Layer 8 of a small transformer language model trained on English Wikipedia (12 layers, counted from 0, width 96). Numbers have three digits each and are written without spaces.
A neuron's activation on a vector x is ReLU(weights . x), where the dot is the dot product.

Input weights of the MLP neurons that the questions are about. A number n stands for (n - 500) times 0.0023.
n6: 547739433520739420556518468370345594644465483584534392648549429390578610500771510570556383367368472656424386516597406460568507376526307500342309513290491493490514386416356481520639734503358596464315422537568607441527366392621639458589356339514656385424673345554586510618612435503626576685
n19: 576620534450437486386446389449664365491522426554393448428580656254617513337441389407517542389542321690637588251494550585759450748420586380559357297484631554378493311506520453493430463458535556579559375497604633391507343440606798645641556571511479655416469539500544662560299465506654462370
n31: 470468620444640394633428517503482647580353760482442509620503630440492617424410564717335454518462463461527431380607450556445516488562549679596527677488545476533488444459569492441481545439565214407518379760390570500485460343521372386494346494404521644368537471588555299450558373375430488673
n47: 467491608500350435326633601368441479624583544599560644521403475333466578506541490500323572405668497543555348518543521607648479398458563620476599471306605566552527500515213479439369546376609463634439719493545661395540473688410516350627449503783240410638560578390618585384326310470446348632
n53: 533411543759414463551646462536642741652368365507533596652610723382602346511393599585496531789485459651511208694402515333346557576408456427371478147542598493607409537574287517493490622562469702462458584337411607382328430461401571500720515367511475493438496493496536421507407541304448596587
n68: 339655458629526280484659323539566792530639640358443557541688551567573588587613543530503554360463407589364567536510381510511320482455353571282266441415470787687306493478472612407462486652661431486624549386575545393471351552749503486692456567624561342557421493665285371559542416536309420404
n100: 512739240423451435214521421320685316460496484445520411512454623453476605641476273526699515473655405547639508369438459442524529434781670417284895569572570567547389443258492689710468477580493484591599286614633529396413403500504539458353344512637536405347365737516478672382677504475673247441
n111: 664377529236416805601490489471420553573445469423429563512489519537664599414542496559263720413328662545446577630410619347384282110333385452526555536528500474668429557414518606220470650519524278365672508603541441422511481572403467400660323566441627422710466490560741648378571530592465402637
n113: 523412768348313333297549680447458580441491562424497650344591525428599562506480487528410600451479497432438447579642321622356451539691557636530493555471478526310410432603395564362375441456425406478621406444536538482523300658526442395630298694650414800425470621460636462616475358479367612655
n115: 544535228575486337438594542597302397615428548463490475725693497692531401513435486253594430592556356537487240457600455494368362630727578497483603529416560333540449466476550537575527517626680357371315518637466472456453452330487286494737462417564480710649483617520522481514504353503677414577
n119: 341472455497563440392443432397487497445578620465350528446535459522583599717569274658578543475467361785519394491645487435457364526285409254543638377704612506522516437422542673465561692556546513475447517629475384312396490598500475559516697571374406484497419467351470534473552675405348761474
n136: 440489405430825714546510615432457669565474376528895451303703598476432259469370711496655406642724567582213576360627633507447702333516263484496687504151560281504488533454432482391475460346481618473581437652517348394528308621523555469669313516660416484526472515448471492294410345463381806360
n138: 602507603350471640574353397392507601449539395406574632697558532503527262578664518592392704352402555403329451651513460330405478320438500605468441401513598681621489579313608652256572441525795376483574727667485518543620368524452466386438568535459693356411250533423583338601608496535416372441
n160: 544532497396702675450439618679431575654456531427719484573513534470565470642656412500727494306452488386457583491472670411557521404582530453320467533308631477365608367369580765393533384355487514577580573503379472353503582383503500638428408308753440409421658513574579316259543384472388405473
n170: 504504496557488631398574437615652559484453432538726511460349373458797603586445707635612671663688550554496588642500315518422398423424523465665673666367572319527535381448485596500309435433554633225485245438608577364399650383429387303598252504679706387452426504298440584763550267295311630535
n175: 539611405451672588556581531330486474412722258450482567556563689412503377569442568530528490685544759500451383625563352317565586345214665500533585483319600631229665303392532447497487683439376435394699329514449290472500369535517448527570536401654446636493278416604529517562409366728490507568
n194: 727605365728378408448591440493373507440531573482638384539710565536484387543504332657669772231385379483496452616493381435522566500333455522579551760482368301562142564582500544511497515395646256564507547456619562595485428551234630528442594346660348504399731462348463363565639715388472587504
n214: 507701560457545399426485535587596518500396455322551516620503724463463284539332524538405662702671497637507493345563672522340514557503283588339480444339595523350561472458386646428491460486345685555493391322474582444510455411621388380655661530560449561204534513690404481663399249497516459635
n256: 547244526448589438649564411546425677509689514573675604406399452503673510623653331619419519477490556661618596647307535359594640477464497670531493474382441596263460186458523405451485536466447371446513388407582430285386674624419617510637503550535607567547473478510466478442197609552522395463
n261: 526369525727485485525433410417553493615628429424500493572624469504515618489489566483285329543372470698383439353371677390683439446681587562585363426521371435536383574506449490680220500698432456347395439684500852308522537535500514608653541626320668551277482302679473524455426585699514252373
n262: 668476409406463485556481514567420634606417449072565500574573476416615461559268306721379483538434374523441458579861559552514522496322461290525355639578510627556435423643348428369395401518717468486486377457479601494730605438662267479455525553620407561359461520575529470500530772510476456663
n277: 598519358252613507497687481370579632580537541364567532650461692378514625481313453645568273526389578605438630371584458509500278553628503490541444692394444394513672267431487639497452437520503710529458584647441496476405425392477493474572697301433396483668564390483616570541196459580394432594
n283: 686613302685464524493729482584326424539417536481399383508688676591457511451539648311418431284620468579307366329622512387438427335266636396488588511563540416511745389387527528283438271578634433552731532708552439592317606666601443374568504320366407741609574765329546690480409370387459366542
n290: 671507532468701481684529241453408360556568414518522517591578625357614571405570555524641558482369223439532651590598496500434614514276671493648694352510666691375676363290507503482578572482367552434531519583454699334489285542211482524550559500496493555545485248660440369298566637427392282540
n302: 444625494320453528390318506467485500380600589512420578683410634225474545616494472647554462425430340446389405401574475579481432509452636445700649611415431390412515707489363608449385476342520540494467683366451594532481522647568500497596456476746429475413611543503727320446503519421462550543
n306: 759500408528474482553494439450504481652696581653651392754688467475567651323435572295320587388493293523311667480460481533605541443710278518311468733548473703426396544325365533483510288344624384490528608354524349535727434448590640514528351447511579640419575312525539398511492653425425453382
n315: 646570473417569643450727516259437530546553374470609394514533551423630443625452162640202354291538535578583618509450482568565361631510585727462470451584683426553541472449537481697415513647633596601360320513431429262534459398582573520503359413486425561427446424408515375423630407494675531530
n348: 562301742699487653466497537513468459525509473538324592419588500417497662375395559403456518535453491464231564452524527485503595458592497484700551484605458503561292507431548482440572353461545313643422480619705514400575447456500642506408438471592484253479669391448674307567265744680556579471
n350: 641438693413500468530560513520557522506567468425728558744530601507480558407612316636560587402216638433709520519590325409552442388460652679325469500418725247348517377362435402427451551531374531628427381507535652436555444560460429480466594289471662465669390248534553513415673423732470451449
n371: 561396637594606756407432405475329516658566511479754386790389536745555661586500579430448544430419334582430553533642467395586261479423507436388564389469473433395550249636521484300331380633440583592682615429500586528281554608479472329448334489448725532631432333429711399584588540367500384518
n379: 474521297626300368404689612413525325506609394340581385316400503551675453311392455441447493587477490459496365537514591385726380544597544596388598468605648631362348459343456649379674398623586601419596535431413527516796507210692478525558478449543603592566423376714695573462602601688261369639
n381: 760297629535692709542604762429414775453585422310540398500663410563500586477759516624546579453447578529375536496507426522528492563403384452686528651416478551414320439362239687029333409323687520500266367401550580560275492574546508481504565326483189712496600429484395477537526480496530666627

Each question shows a token from some text and the vector x that enters the MLP there. A number n stands for (n - 500) times 0.01.

"1973–74": 506609544553541543831299522704485293433513326552587534457563330383231600475614586491429684420454662470540602569389539442683417515590353603607407303441418558534373641624671350546560655422274457337325473610297531843518546432587339474406579475431367580671454753492525340360500606426523443470
The neuron with the highest activation: n138

" rescue": 500579603353406630627367455441503256288480501630372601484420285509215624709559430440492541467487528508656511688377411688440456830595415590391449363709518431547356520698492273702734642560358629434440619631596384595499415538638569557281574430626328421485440483401542510473536570224508441497
The neuron with the highest activation: n119

" other": 505713447371672544594319534526531347368465348638429581254486412459380700550589597305482421456432545470520631678433442562482460689619402608373483421537509422633514419454616200464566561590366549514356766459435429758501526470583505545310600483592357550449268546726664350354533622348639453524
The neuron with the highest activation: n290

".": 593631593548548531694395540518425490148532448561308529563563257450440647378472493537509461439461695287595651491361461733493563374563350690401353649538465529582321492636475259362536574331369574337587438514458455691371637439549588512330679494668337594384600530739527410449517517449527487560
The neuron with the highest activation: n381

" Overall": 594603516492534538498421351670563302473524413585377559346622328459297472452557523581579673554499702385583673598450573501566562643463419499405438465579384590523400456655593429618534583448291587379223537697289492826479466538616241461324513381489441510543475629661556485247542698271558424486
The neuron with the highest activation: n290

" 2": 636567533470590453557442420603564231281425461598476467460485348540327619581380565511455597577448704337562637554409400489659491654589553634353352398686546710426508360556710429503461596480237623462373567471261492664430527538654323419488575301615479631692467505639593266300469562497544415406
The neuron with the highest activation: n350

"ady": 509732624593484448483446615726546211241488493525191641447298365526306452407507533498368558671618570518568590516348391591550368581559384532389474425740281451567346636588573326564612535476333528283492562612426445476556510571502495787367558401540342565599558694615495429426476699413537570327
The two highest activations, in order: n348, n119

" The": 430647469437530526587305531543522257228487492622374625352517253315413659441520565308488616441475671492569579724584491548448543534661451575486440475516400447686500562580477347442663618664241609427229709444405661707398583576604434405376448555489452493474520669671500521431476660306506279407
The neuron with the highest activation: n302

"–5": 571535566477702529588492543537572258355305444611475460463502368488308570536519658624589628549492651369489539588329537531602292621546490604334370449603259449455409535756802512564483583497185673352468560539311533822487447444672371595302493332418429600754528406504473392285552590415590451449
The neuron with the highest activation: n371

")": 430867557406571574697521675608565318282441405539429532463411200431366503639436492534465560466491736267570526446394505725371418454573428576594520495645415474598342459855585296476628588487433642385467592608495554802469672526459445443351615418519223527558560482524536356408426464348526437399
The two highest activations, in order: n302, n194

"\n": 419749511466629545618437448561558247342378505443623512468420262484388590479475678456445656639633610601477653433418401564579538552642435683510426464622427467610485406626645383641398485431417723312372371561360606774345592465565462341299511343507504530652448582582432390590400610272514552331
The neuron with the highest activation: n170

"rd": 518652634451690696501413435685547245281441516486440490275505391433493501549592644522615525557430630267526578614401570465682421530517479608445440347608405500579454378597560414692584671409345539369395538611226556752407461487546383451346543432478369574518513538646550356328654768328623353444
The neuron with the highest activation: n290

" stat": 487729636481523635399381528659666322512230414651307395227397343467406531582545535449240473524468674515533544801534578476588583769599436351488364477527609512660566565672412340684653555577420524543437606515263505820362445456527499427507355513547368443514512616552452354541341667468473378385
Which three neurons fire most, strongest first? n53, n348, n19

" interactive": 550554598387394648460215508586442330229504434510421594413593412426275619614535424520410581454477815518579539711523542549432536565655329570270466428603496534611518604675674217567488522529523543501336695534595448759342465561582483367397533478511310502565414562576494438419507689198563353527
The neuron with the highest activation: n138

" 1985–86": 536594634487594628721365447635480300412677449496563531445624362473221486481582611491458632544442667461479727616338456438532390518543378604478392339521257542538325531565635322631656734457309496282404406553345619846509483455516367517296623502436364563660613688452545469364476650414502400414
Which three neurons fire most, strongest first? n194, n111, n261

" Gold": 659720732198605479506478639650527427338336531686346589435336154469374614519428560471505555440538691418582585670389698470432514527523240574429402466472438412626491563573719260514673574438416444533549449634189632645486555480620538440597485353488387544519417552522531400385408533403526357529
Which three neurons fire most, strongest first? n111, n31, n160

" United": 519632707474513604634424534409527349345386548571340667264507368616522622470450585615475399476566655469431593528290478577511469560570287592434483514537312546548402494645522285469524686296238490364555533632239607861410477603450483707350558533688269576567485580536566517290530641477494365357
The two highest activations, in order: n111, n113

"e": 601592732409630594561432387780488393328342535467396550331484478661407507618454430410562375565557661374544527556593488694558474505616353539481278504643359484621394429551594170595622549549550680317480656654426581540490452592504364662253502336479353448602394602471439456344471790325502517440
Which neuron fires most, and how strongly? n262, at about 2

" mashup": 626631532390565585590320415558501529278482475520387597317457232514208551659566472549328444503611737417539484623347562605449493581546212431329412394579539595568542489699599366639607599499396616457457650716373447542225552486641477636503508449499466566640362533413567296502577660266588395596
Which neuron fires most, and how strongly? n119, at about 1.9

" the": 447672524489540633567395475669498356219425362648380550311615381377321696544513655293538612486506629418550613780590501525512494516595399527484327508641450444523419394468568412419646537619319568380402752440442522730465574567651491433273485526613398576410497508583653479528454653292473241389
The neuron with the highest activation: n348

"de": 540462630473510673580254507703589474181352467365360497281334451429239416609504596606601532579486600465471561756509510640333490717487266559448397351688549574583496406689422345648465603614555578308605585572454534690361718582548349466420547410505454605633405528429557422330494678364582412468
The neuron with the highest activation: n262

" June": 484701559371471475696535574746499234379523512562503476363661377553572697430555483554510390583545616432563539708424546584411352554534364592299360454569466746631310476520483244430452600597522542419504487625254571585367427470839355480349580387598375459574453488598640403454388541384525418581
The neuron with the highest activation: n68

" it": 484686519403609587543430481665413538308423348764368433337638410422427498515445509492478506640566548477574541695554343580599451546695314434473344507570390437530482405681462354587660546734366614419471616472232580708484581501768582536392477411536287477455381547580613352303516618309662403365
The neuron with the highest activation: n6

" at": 652663588465666502596326551635404405368554595656524528284460326469387560602447421288474604506459701431622613628508549542479554541435247591445430528533515491434453400588419460574472629463398729476274614756412494662528604512613315479206415457546320557569500570652487448462379558358622306469
The neuron with the highest activation: n160

" accompanied": 615642654291580600539468460520555426016507508489598586352455258404324510719704510395328598522498755392618535610512545621381564450463318544255336404555460454575428512460546232612736491515414706486604597585339473518346622468552425501439538453504460500530401563435576447585568644397578423563
The neuron with the highest activation: n138

" visit": 516690683322525576513325471589541314360424520663484464351455356505408556640409448408506495593624706491524607568474459582458580680591277459288384434603432497524354444466500402650497510543305711411473583666494541665528437488730554513233622464694236487509474540488582534418473673253592327589
Which neuron fires most, and how strongly? n100, at about 3.7

" Purdue": 472812592505578500590162620633495297395260422670327511411527313524507494422476443471456604446440713189514656595314565641533426532513380621423466471581168567648410598574583531569540561509371561503474444652283527778507516476536422540294563479518337683685633482620519498359586507377471482460
The two highest activations, in order: n31, n111

" (": 538792551484553536356379606597561361234323624607535486307682220507325644558441490435455346351508709473529546624400358522442479484636526668545464490543449419513468445751477244513602516420296510426535429604443492811444682579525449510433598583605364705637575649416414551319303478356530389587
The neuron with the highest activation: n113

" |": 407703467386644505681444511600521358289420575517495507569529422489273626520483546429490425622542752188571658587328519454599337557527516633369409460677547589484485380711589544648477555543411731396214608582248558678447648408599497600294577304505353570710434400547420379416477600524425392394
The neuron with the highest activation: n277

" elsewhere": 550631395416557726527217565655505268497447354669397477305592284580455603561406528580317441533501709366498587704438452485500465773619337517506395522658395400671418450447534320649528589583416586408378630586370566697634453514666449443393584461505203462465389622620521513392494567325686478459
The two highest activations, in order: n315, n262

" 1": 610604577361633531551433467641688327221479478625521469383532360517380635587405619514475572568424623312597625625441454448660501594515567556301384383713604652465470361623584412563460641480220644413370539458349540671467538490616304347449535339640426619780525448615572286301484580468447372387
The neuron with the highest activation: n350

" to": 594737724324602534503317516659531348477449538566496597338488296604233549552623533267573425525554735403582508586450593509428572614500412611303360498499293459502475489547484513481554543596437663523401653564346602591420631579506358476239550502586174559513433542644577524559482505226520425366
The neuron with the highest activation: n160

" Daily": 646661558339403580455442592711438452428553416663394525312513324537442681466531498568486456474509834393654595600458476462530470539611293444358596578745408542700395648647404239548426549408410508477448543521330320665372587561522311562544594602636175513590323552476523393453408644356496492485
The neuron with the highest activation: n111

" that": 459699377387601610528316481520634328408437494739363531235567351516416730509499579405461464569610589447489390635458304562388461704598538551434369492507228500546427436560399512487606543628433602441357662567342538803536631659592481504420411488553221484454465624708569483433515618321646368467
Which three neurons fire most, strongest first? n302, n100, n115

" mobile": 597562599374402626575214565591452430240457436631418580467522401435353560679547406392367582338516660485695538748371528513578435594632336539331522428604432591658571616661508230518573482597433644485426605502372491697474329495633586395360484371656336518652352475630517430555350689295501359541
Which neuron fires most, and how strongly? n138, at about 2.2

"S": 440610750533544584545337607578591327206316459708243571482471198601486438605290507423464389379469667399644532622451456519396535523641445689451360433433463534591335510817558197574479443407446420298478612536559505806519596442653490518560497444609402644456540430637592473392596463461607549424
Which three neurons fire most, strongest first? n113, n31, n348

"don": 498613621674564448554399511943503434162320371435271566410546195497359353453573528420487577673467615383432659556357494696610503586564341510547389516593454457576471552551484363712537552508324473367431576477364567794439476546520341652368585399605362515368553604486336525543473806351651511486
Which neuron fires most, and how strongly? n194, at about 2.4

" around": 500693426411496515513308610620584291401490424689370513381547469559360731602514395451407515520516629498545590820384381404427599724403392623459339573513382471579453415429401416562514552617407751429347670514511484683540630542669309514224567483559269407483456677687402410493494598370546364615
Which three neurons fire most, strongest first? n262, n100, n214

" in": 465657612356543462569435561510544415358437458666415522273485333424328686601485523307507364407599676594400442837553400498480521699505478597410337509565329554476521368520510377552509596637422624413371807558505483698439708570563499557221475490583317524464448625582484501525395688263577328527
The two highest activations, in order: n47, n256

" rank": 592655633325529576499335532680592227589539432526485463287520243506391597545429462411543522540611596449594421618426725711494594679493515366358366441639574531536384354603457371590547610477315589524446630662429523835477500403728460387455549436471256544549427556433640453378517687352471321477
The two highest activations, in order: n19, n262